Layer 7 of a small transformer language model trained on English Wikipedia (15 layers, counted from 0, width 128). Numbers have three digits each and are written without spaces.
A neuron's activation on a vector x is GELU(weights . x), where the dot is the dot product.
The model reads these tokens: ")\n" "-" " \"" "G" "l" "ute" "us" " Med" "ius" " and" " Its" " Rel" "ation" " to" " B" "ody" " Me" "chan" "ics" "\"" " (" "1" "9"

The vector x that enters this layer's MLP at each token. A number n stands for (n - 500) times 0.015.
0 ")\n": 535457546398429430458035606525534565514495363370558518565546534628675494483518504464580545464594665413410435489525479500483531699280489523525449456493601521596510493457636429496511536460607471449477339339435533513397627567462478519600454597509545317630579544465599607539378599500448412506813519517514596393477507490555506532542529410439523481498455354482575556547552320529486508420484
1 "-": 636419553513407387464275540440586534637509301328657566558614647541556404482559569427544572494659731456424466544446478465449403403415510586483523700458564544454537524398667443496400611468629525435521300419540522503441640472538487448519428534455383421520618573493511638406385526522272431502562503643442597368452559623351530484604488571569355466403520561460665516461555338620410450460498
2 " \"": 606490514448505417541236610547446557652496317386583549529575595419611426547538531397529539530686687454439475542463502398441466485370534540535423567397646538394535619446584501493499690451608487375533288402516501468503636439464526423579465553397423564510608517618466664419494482450223415487480449661464515275448573594419585565548565532462365487384498473473745581483580346493424483437566
3 "G": 653508636520535441498271466595516501599528338336569540591612638389508441503515574438516565498664669422450495581283393366364460419444521518507512488483515613486561487394675457532561683492619486407629424462446539494398694403443589537580466585440347526564614546467560658397442406443197418479476532630394475357432444576486565570467638571609360519401523521509580613469600319534423403475475
4 "l": 567536729436460383556410532558647554476398347339506452633627465419473453422568580440554627581643472405432486601384547490393471542440491568489494479478406609444494512449662500479530743512444491381477423450561734462492513475439521433581509518389215549658499578548577640468362472500222369382645545701467515456405542518389529524569655530591311504519509601505515563504605357559450394417427
5 "ute": 581451596359497374505343563528624403564522366352524535519639576481532416561464447466508629459583603482592435542438586429401476436468525561502447446481493521432550578449628330479416656477581443339636472516491536349536562445488633519560515490502415598747553548671477576324401472399243383673581434692359530353407607672442587605527531464498338493441508550544585597413583366661508421338493
6 "us": 590437466451560438481374536551539570494579417394515567541692526597587235519479538380517661463536603503367567485426497422471454482451511443516447503393506571424448480503660427525498548426522528413631404477653537470534684392424619546498458470407392439680569566626485615411462501465165468612542481651389545307450489654481714549559564500500387451532450553449625513517592336728435430295463
7 " Med": 488397568547414570562290616579438610481655371305367505484693627510556373515611413483593628514543697510416429561384478419490443566495512522503452470565558416511500425355700432436471615437457489336631287491499564373484628433470606632513464472395455534631590648477433623442491469553304506528498468633460577378388528532420648515544579559597273466489576588465631592370516438594430417423492
8 "ius": 502477381585513528476372599542536643548620404353412586601622613575508294446531503434475701519494557524346442494382546374506512477427466487565498440427566489403433560495777483491445584396561455428603523396508454510511708462409559551499475549445377504658581556658483561483497463450212502602495482585401632406399553726368679536564530534434395444516514544478651511455535394640401443255418
9 " and": 570425562469514502444277464615488544459605374330507592595713601466564332591496552440573598544559535372426406576461471435512436434455556579562548470423588516484529533461560545515391596402533546389554457435490389424473630498500545452434496545452383629616657583576518682381353426517237315488579585595457533392363477572394706545608450580561327520467463537534618608491526386662418529357432
10 " Its": 575359424527530397514255513593555519501636459458461485634638678562569441435560484411541497583491677487443476558507408412416444357378518637544463464514533459468476539369647405532574586359609542315579370433529537513434609425459628478415369572458311566696614641542459542493482404530282415515496528684545547398376554605453701579544513455502351484444424567514611596556559478645360483411468
11 " Rel": 581423495552416464502221612615488605442459370438519427588574569428493417442604459336583580543568589533451474516427538488436447566553506586482525474506472475483375455366720435451580649488622524264663468477510520419468582394442548521580448518417389575530642674496421498474541484523276458519560530669519559468301467609326617569585499489491389428510531508528674612448603376610328574372550
12 "ation": 617483456555510612433427552623504549608587392389512577536525651467435490587539537495612638517536616415514523626455509557489445505414447493615386498497584438391451529428636383521404723560534450336574511481473451507380633435416598446566431447447304599564538611655426616520522375599266386615483503622358582427385521612343580591523430505506377415482483439566589564471413415707361378206504
13 " to": 559416605444448525464296508569447563562629339395531448527621635402651372530569552384580611478574477396474493485426421516393512351448462509606528503543580470417496553419719454464455534451568547295585366456559474419434674517608618428556393482519356573638654610494374674492479411539273449478528535573413581388393531514390604558534502540583406511443458621484684722498594425651456478279420
14 " B": 556399536485438462544229408589565533536619278373511514550618608480509411511599487506626593582557669363473446617247472393384456450474513472591571488392436453452508503463746442503508678490639424350501320489457605388439544488500570461529443555546428547572529654555421620533570373547252453486535533678515566370398498590474573512547567541607425469440519574602600573473618359481333488349540
15 "ody": 595490654463554474454355493570515420581572472456490477569636573514514349496496496571483582533643549383454467581428610440475407429478465484535402330479486519441561560483709356416450667470613409326624452448491543402523592533476513535560422520467386616727626505552396563448454465462263397604652397709445563243455509644437675491534493477558427490382492666603590643404569445569415425259474
16 " Me": 629415499480494433503247532574474601483597363399517477534638597494518329463554485576608593555589498489529392443389425445542486513502482471535432429469473440397562616448699569492464696410636473256617483470464665369549630391453533543524419624556359577626591577455420592391541450497281484536585480657432547367484513624420694530452530481462295438468552668532587615460575358534372486371424
17 "chan": 612508628489583569527345555580491543440539441342369523458720566612438362519535548353541575538511545495461456460415537335544442495527440475470426403537497509473482471360731428524538708320611488480530415404535580427491598359388653488532476555442392579647532548413482562377459507616261485592580491700495538457430563640366706511479515624482475491519497537447615667442561499603335459245378
18 "ics": 531415499490621545486333473628497499489633384377474604484666704453566401410518531370584634472654549453460447498478489481411511446472560508578481420513626494545525512535614436476414689398490517371635431523508549368464645508486541508538413511472292503604604509540482565469490403471278468630676420642386624397379501647328663492464512497500326494560569558504580578543455478597354474158450
19 "\"": 570466487446600496498255543633561525487581403399548551382712593479597455493560564404600553505534632426365460504432417315455504492382509560530457597389571508454472622521746436460430714440669345346598300443529592539557623355561446467472437697523406424577610558496407489420430535518366486550640449634440498248415506623383572482534558547488409558512521509485657575535467474567434483317435
20 " (": 598550551518411469553204553615549588524491317363612578489724661443599413514495589416542580491620711478403479515465486385452483501412485575629479578408524512402486589536630453463453673365636471404567303398529532416490661446508550446473492592480483454518658503533404549497441524533325410503500538630530502319449480647362602440386533507590323483434496552515689520461557374534429442379441
21 "1": 627450621550406473400233623558602476543565373404525558453612607486448358509502505431567621426604735450405468504344471390354529433455409596632425601431554461439503591501572373437433586350634546417581458435588496445531600377496606488509477658515412501475630526552426669497505503532350394393539458628422541345438488646431652493496540549619299496460573506496673635502558371565447439429467
22 "9": 578529566532382511428236574602549456483503322409507581357644657557494388523514504437562622431565651458483442579372478413357508413435344611557496548400499446416572583381627359473478639395639536525569428406622497530590597347471520507393404555444377508534627565507435575432554491604334381450605465574480448409414493638413674513507523537666324484514576477508660596572601360597431548431524

Each question shows the input weights of one neuron of the MLP. A number n stands for (n - 500) times 0.0012.

n361: 566493442656500401244699335489500532584489572432341699387441378588605526746482418256244473527422617367507416398626555437318620398455508511639592521589392618413629357404459580588474582404418472480354490228547469464403460549632469525676747324690584465507641363482396705794639400450646467613523620713559560555746459353660671633601335500511372290421493382521464365665483415599530524378373
It fires most on token 12 "ation"

n122: 513507669615540507524658363605329388334385538656638304479716532670454272550458545563455687684368448443579393586601450465560568691524456641636490553555549478538462571481503669576534611460139591636506340500379515627550421465376491585707363415550557336513391450481382395670523387442421662368449452473446395441519543494630532308555430513555387376441260447541545512529540346384308622397591
It fires most on token 4 "l"

n181: 492405418594356376416396514489433514550461680620665489434500392655595417461430438710494661459547342618595543511567473480723554354557536474686489448477463702519511472418382454620453423350446459432398555557365817497439639349407492611525420408575508569527462494628562470448557456390442703601509466526522497456385406381561414614602456386457486464546525470641500430266505614422476601435514
It fires most on token 16 " Me"

n29: 610613520333610442366648464521437605702402394457714346481471577353586684503380651574675370424544678227435474618536450575396672315468258503444557526518436503397518318551459515554531530605538415520533606588372442537497386464384574576430548463615613459474424531527483465576452477521441487449516608422703416506422488407524447561757269541594629743429410368541576348452640359395522529507556
On which two tokens does it fire most, strongest first? 3 "G", 14 " B"

n356: 466384701533497414403534579552589347492296558503610475473635486319451566430500471511483463563503662459506473530626312684596358369416520673436466429540598628525503660432622406348645411560484536541405511440587374589536331599409620244450516514500472475453682420393471451683534605395539360548313636612595413489461592456517464491497485567534528586483574397433454419587610335392577588657356
Its three highest activations, in order, are on tokens 1 "-", 4 "l", 10 " Its"

n508: 339465381500438345483509649519663597460689527691503571517460441447545394623441390407616493473665456517326583419707491762404543488607366490390356658302455488525466601623573565447562383582530482467469827529510340589448597378473386713613559439681596494494585484562318648485386454724405395412423434533617447576463449557500414376709542509351448760538347485472494404522467402387461607563445
It fires most on token 21 "1"

n478: 509515691375394291459596379476568700506336554512603453243547603464693636617563473389581342512447413493544489431438346512603487388541387491441670491443542538386665611368672555654559379356569398635512424461430523394360362565551459612337514436500462424590349612459483399392395509500717566509490423500520642670648563569694521421514605438401404461503491558447422417444558587679419654331544
It fires most on token 17 "chan"

n355: 546411655444621446670384546417445547643427460478428509343412601431474523549644412626469277439365443438615562491580418671627593611577659538445747343535554451485426522534418516565500405418464479563617457452303461475372526618510503598488408573680426663335485549441494618564695524418463526397437699497472292624404443485460503598342237405651375463736597463549607563488803672306444467348457
It fires most on token 13 " to"

n302: 426576687428192333632503472614519484441477497484438325381436460578459497479509566732450362488572506607420347423525300652709606563507468513532578428394383640326528440581418423608464289476545515593564209393377482481558666577457451456409544506641525582485551552278635740591503655512585363481490447426418540419478506539506442503547461595556570473586205470411622622605572445368660621655503
On which token does it fire most, and how strongly? 0 ")\n", at about 3.2

n407: 403634434443599522604517610531447308436336543657387450511539560473341411394463456434507595536596598507457490581560424490594582575486279459246743337453548533550410405517520434483482316533647622412374516763452435281648618574547609565427436682309460457668411479651599406404361698466569345429600470552454507829423607494463288637500367450480638446707756444447466362286382339545408598732615
It fires most on token 11 " Rel"

n106: 685516418558298549266451689490365394420520510503611580421491421429381449529403315656458402478585510500414632389567359699484449640534541523603548487707434665729567598422513467615385324475425500270681654474461503392547656516586624628323524355417675589557384412551473444633331614477402470506373590584528513550417429469376249579629523538773519497418284323465585515567550617437547431611645
It fires most on token 11 " Rel"

n444: 713451532580397481562599533565381546382513527521452289505438468459471497587513262405393624576479446596455430626442606513467543422719538552434541532505495602497390490459413526435495266539537575478590483469557385567498333588465500423602579365479455485406470683417582483383495480500363370655473556545433407601573512412482595572517471595618483599438343418410492612593488460652588498477473
On which two tokens does it fire most, strongest first? 11 " Rel", 9 " and"

n461: 610506541384632471443452500601588524670560391354437536471515574545537694668398376518545419552446419576666503506568427351509554563570590564522656506569668406589491488455477497464569533625329274543580567497436468482694472369648314418529435582463595479485625560339243370644554688491453494440318321453653249642393641422530414430409466518467462442417389444589624509625322338497484474364415
It fires most on token 19 "\""

n69: 545726466515704277684598588421677543506479346640449452482598619540500491492474483480615603455180639519491454555489441549295644494476798351393422442587503393574483607468441450369428541567539325447574534541515486427582604454429489640345511573453562350578503308374598450492567562572582575451592466527286311667543500348591517483544404418648452525418463567381433489543528488542512559478531
Its three highest activations, in order, are on tokens 19 "\"", 5 "ute", 22 "9"

n97: 649401374646598171294530584624582409488398481515434605452518539606453647500497543503415337435516640493533417477357485497518603552690493463412449523561472616434530595476594419644478267479553396480315636380506529512651668368468378623456640629500622429456471775584254433595524518360622500512471488393702398623401529643443408558437387500479524412460524583563659419482353720487418473480603
It fires most on token 19 "\""

n210: 571480427529535625506447497463457459547766512475410724638592337481699637492475503421572440476587467405423361452557481613599403436532605432537547452378494535557538517478408443522284354508288397535429511380430521416522747549571489562489563489597555617592575506448541284478609459617584393564615478354489442532401569441446508438429534639486511530576437386462375445377420687686572443310680
On which token does it fire most, and how strongly? 18 "ics", at about 2.3

n255: 497413447457546338539453628540495637418579660505505538547457454663492363622469393551505466427402326563456618525459598466515349634494619508620518284477461403525520544625470511472532510345500647341607593623458388589553476407597518623578478658551595358412490451461512425356492454536533712479552474562401495505477517540566554558530390413419487536476609515388557399618369422345326634572434
On which token does it fire most, and how strongly? 16 " Me", at about 1.8

n301: 615519472619305303416665672355391289146547541673437472544380469607357594444478608733665572604400360560544395464375592437519490506362602449595497445595490522444366554516346601572582522436815540415506568606758543503401546616534590462602270629676603609451343424522582531466315349373537454487547387454630553420494482479584500535675470410478438582519494503360640419465512484536520497461534
On which token does it fire most, and how strongly? 16 " Me", at about 0.12

n481: 592655521562597630701528561519235435494601424717539402516494661429405565445583341293478570536497528678638503364341612515558536598388468629455562485385456521357366650426403561451435459521332239434393415528591530371570331306457430688582398402356543442497602639491417554539356576497536523509513555574612340587491494506622351735429368317434714607557522373506584668614431519538545470479548
It fires most on token 11 " Rel"

n240: 292577424462591409561470357653440305357532619567553453497688671536448481624416421453410477494487503410583389483482600512449535514391625411593560471648509580340411539307380503420522476465360453630512494439616390530482537416519340552529557561540390320509623491428691491735436623542479305636289584541420554529536414572547305473385616541470444536620482503816654270524494572407601468553646
It fires most on token 20 " ("

n119: 559497356553411476618487500516408598240403392647619407493439444547471543382544376478304660549394532441562428572553497462403570515530413423666554515399775358599603611528371562694569337500647494382581488567490400382349607607453286391549628481454796568368571421384468527349707522510336526456466409729515613527531488470460239308473418298494586507513453574441611374444454579585450568629675
On which two tokens does it fire most, strongest first? 11 " Rel", 2 " \""

n55: 444449437689324577349473356355370391359475604518562453355503471604585425526432536570455417532438515513521520622447434521553513648371688431607459397250482459587512473438644674477624611394612442614547656419714480572465564424519381530564489410576439346442480463415546271648581593414410444366336476515619491466512514372459497722506531634521387478766521520579554404606443694451553546339716
It fires most on token 22 "9"

n462: 642520623605557485564503418594539425546612475558422667680735427379559409486560543486428429455612607592500356354687220497543531431417725436470440444586363621641429497535461698517326494506391548550429626581491611608494482520641472448503603468497500398399615530369373433632306711353469473440479454488545246589466412663511574558440569373474478478447477433602457410557467476542527447369464
On which token does it fire most, and how strongly? 20 " (", at about 1.3

n200: 266500450711492386414672478425660894576423523481416615570443446577601407453442386270548563404454518419334393399601496638337465528659391578266332281438578618561565729438247602457386448415652650584511489496485493456589410431723227330596528652545330453447518637489604599525496618379507420800640529383597485733475570342511241615455470536400365650750467725554371570500348595462500472362607
It fires most on token 18 "ics"

n43: 601536379610457462588385478611443637497446575413447513510575337895484439475503404629513452379540481146421512518553475538449646301256526552510315457593568534544503722446463431547527387364503434525406531384318515497453598522401459400696512594441661491494547517513450469425613712436569590276669471404431246707513653463283588490527500456568715500617506391327535460646488527437564578532630
On which token does it fire most, and how strongly? 0 ")\n", at about 4.7

n329: 464450438545506391497503615706420448515429719627593434487282224338553545335485629617571685509593558503479520453428548482479637426445317453456430728583686452584431577561410478479580314459553509444599509497419376379548481363349515581635636606513563461363500199649604343656491599426497513469272323728494564423533635509515524516535567449500345526556482294434445439549601424516510649412503
On which token does it fire most, and how strongly? 21 "1", at about 1.4

n291: 329607422465497550450644563604721588612480621383388516620336508508627450549522470375588452484561447421557364389554674410413471619588633396398431468646567435627440411563457565489284547495457365513392589603562505480425633516565543614546552438159421508578503330522500354505575387594505621489547374634595371628552526468394389528495560438592562500542398376473472537454444434605411546360532
On which two tokens does it fire most, strongest first? 18 "ics", 12 "ation"

n201: 554583604424582556556480577530515428359316463538567480574703676526524439457480538415526572551311451628457398680691283471641451497522417341434514640517641517668520532404347649543627523452357369539566463450594447415455506543463440647494733462536586472503548452411532419463626392503258536526362601341463491472468539506514600374552635460310531403447309559415485572443455617665579714545407
Its three highest activations, in order, are on tokens 17 "chan", 9 " and", 6 "us"

n386: 263534581668538457436510507279375547560338529354507358550422615397579655372447671621336478555563520437450427564543403593507390423553523707476577380540619375549628631520406693335559372526319513375625578544758513368471242590446392564402437520452642352315425406530482716611386497557477465661706686251615689526414462548388444470398521635476467428456500617510429678623571684714476584285425
On which token does it fire most, and how strongly? 18 "ics", at about 1

n218: 379538625586274740533531575414539610407536570529628649440451512318542596454397497457475493549404617392481631566488582566568353518624525478610444299333443525568475560443573232444605392473418423476395338408327512459558329556534559545604550404458231608411564562466422458417430635270525585478473497630709332628456353548562512510634461395345518554522660512448876434540460686461562665563439
On which two tokens does it fire most, strongest first? 11 " Rel", 7 " Med"

n487: 529414436450757374644420597397428468421522446436558516531417393421514469425611516393431380467481535324487392518537546518587537365658506581402495621625460490573508422694306606623378524626546508469523466452449548256523579579443604513598392592525497602407423508458571352453564446551573683638618450604705603546547523398555526556462470359476608486530434453560311599518515528500450415371549
It fires most on token 18 "ics"

n217: 489530641413472428423503444525298546391591491424523633308550492438503437545473535640395413281370495434535548549394366511524592244514444481428446490562462474463452592646450453601472563427625648417526621497390435574582508671371455582405508552686688511335618545420572497600505421270482697505391618517492465513548454521609680574451447463514545439341562424444557395484529411494565526577539
It fires most on token 21 "1"

n237: 325420270447426458359511475488468469578440524469650531554489522511471262533511540558387537555393497497673674346367560421587560462590649314529520396514509622409342307576404529539362460462609547394364371577595378494519465447575422443544633566401414575536662647399474435442429472356671470500464438398398553473562538500680578583484538536432599418549525665403404605556664693581597437544623
It fires most on token 6 "us"

n230: 304584442414329429611494534477484535478577385513483431466475556481442463314513490590411503583444326448350536585407577591613356436513365529536484512605590689488568529437543406656678398430524355394537435548587643529648588604845363359568551304503382394279405282622311531500401423392441546421527516490590509622440461397596295462656585631557602459564560531289490569607558572673454829542623
On which token does it fire most, and how strongly? 4 "l", at about 0.74

n398: 360653541515407602544425415704503539528623536410474478550554358681417388634253355508366479489558310478588450537569462450767624503435487619609667368539486399371530660486318615673372638511513522398464524525494310413459506588301495432541542483491398618462503669434456492514360563578522611553432669425590522600566399473588533537550454555489481458324439427607522516503487520454567468525440
On which token does it fire most, and how strongly? 9 " and", at about 2.6

n243: 645438417442526408575424490518542497545559629533677505492421512424503583475472464438470366505450404461407625519507431515422511502530724495304545458606515510423470401530542542547355515586419319396331515454595656666483329553478540505693550528516595565522598442462628468406594594553512426465414575683450412449543413381522498561591432570673525590490533458689482507558517321359410505475633
On which token does it fire most, and how strongly? 4 "l", at about 1

n114: 506457486527377473527449428420482256372432371591621608533311677275618559594483684647531612688497427497461452465417568634539641484590458305535548514604332497387508605647563604536438437505475472514423429509572462409407578670473611340555644594488519525492544497472676356418526486466392747475533424485483542587329379560467558617473535464293423576411590393580458508575552468395479415494445
On which two tokens does it fire most, strongest first? 14 " B", 16 " Me"

n446: 567558339543523412439467468278282478540431538607588487535606473505500540500579557508369380663232475407573508581406503370551503586523422442562508405508533484500489445443450707532514385482484423495513426461536709360532559543503487483495497420517693449365521605398565479688588487587369500587656451418447489463400409393500674423521390508464474649672598654658508523613605602668480526578307
On which token does it fire most, and how strongly? 16 " Me", at about 0.58

n452: 684494575568380631500503595395607568522746503620568525659400445550430520552373534485494490479451569462703471577583633460457487625503625535500348467590509561390540604528358532349409472416413625542433421550310563620494471312663405755476403453612460576530461513515437464527572485341512634475437760680540361449590408398555283818527503537528246490519416321439400432645319458404441609249436
It fires most on token 12 "ation"

n272: 599520503308559518411540586412611596441648454497650602273529176520695609732503590539677518532497533319632509551553445556592518478560492507455427371664507337913415537457380469493580527597587555609543367409483542503331452675575480514503418571521513307607532486520614539578560458309422381540511527355389493600444449490471366632503417215292610364415424598291352500408361188514388600463513
On which token does it fire most, and how strongly? 0 ")\n", at about 5.1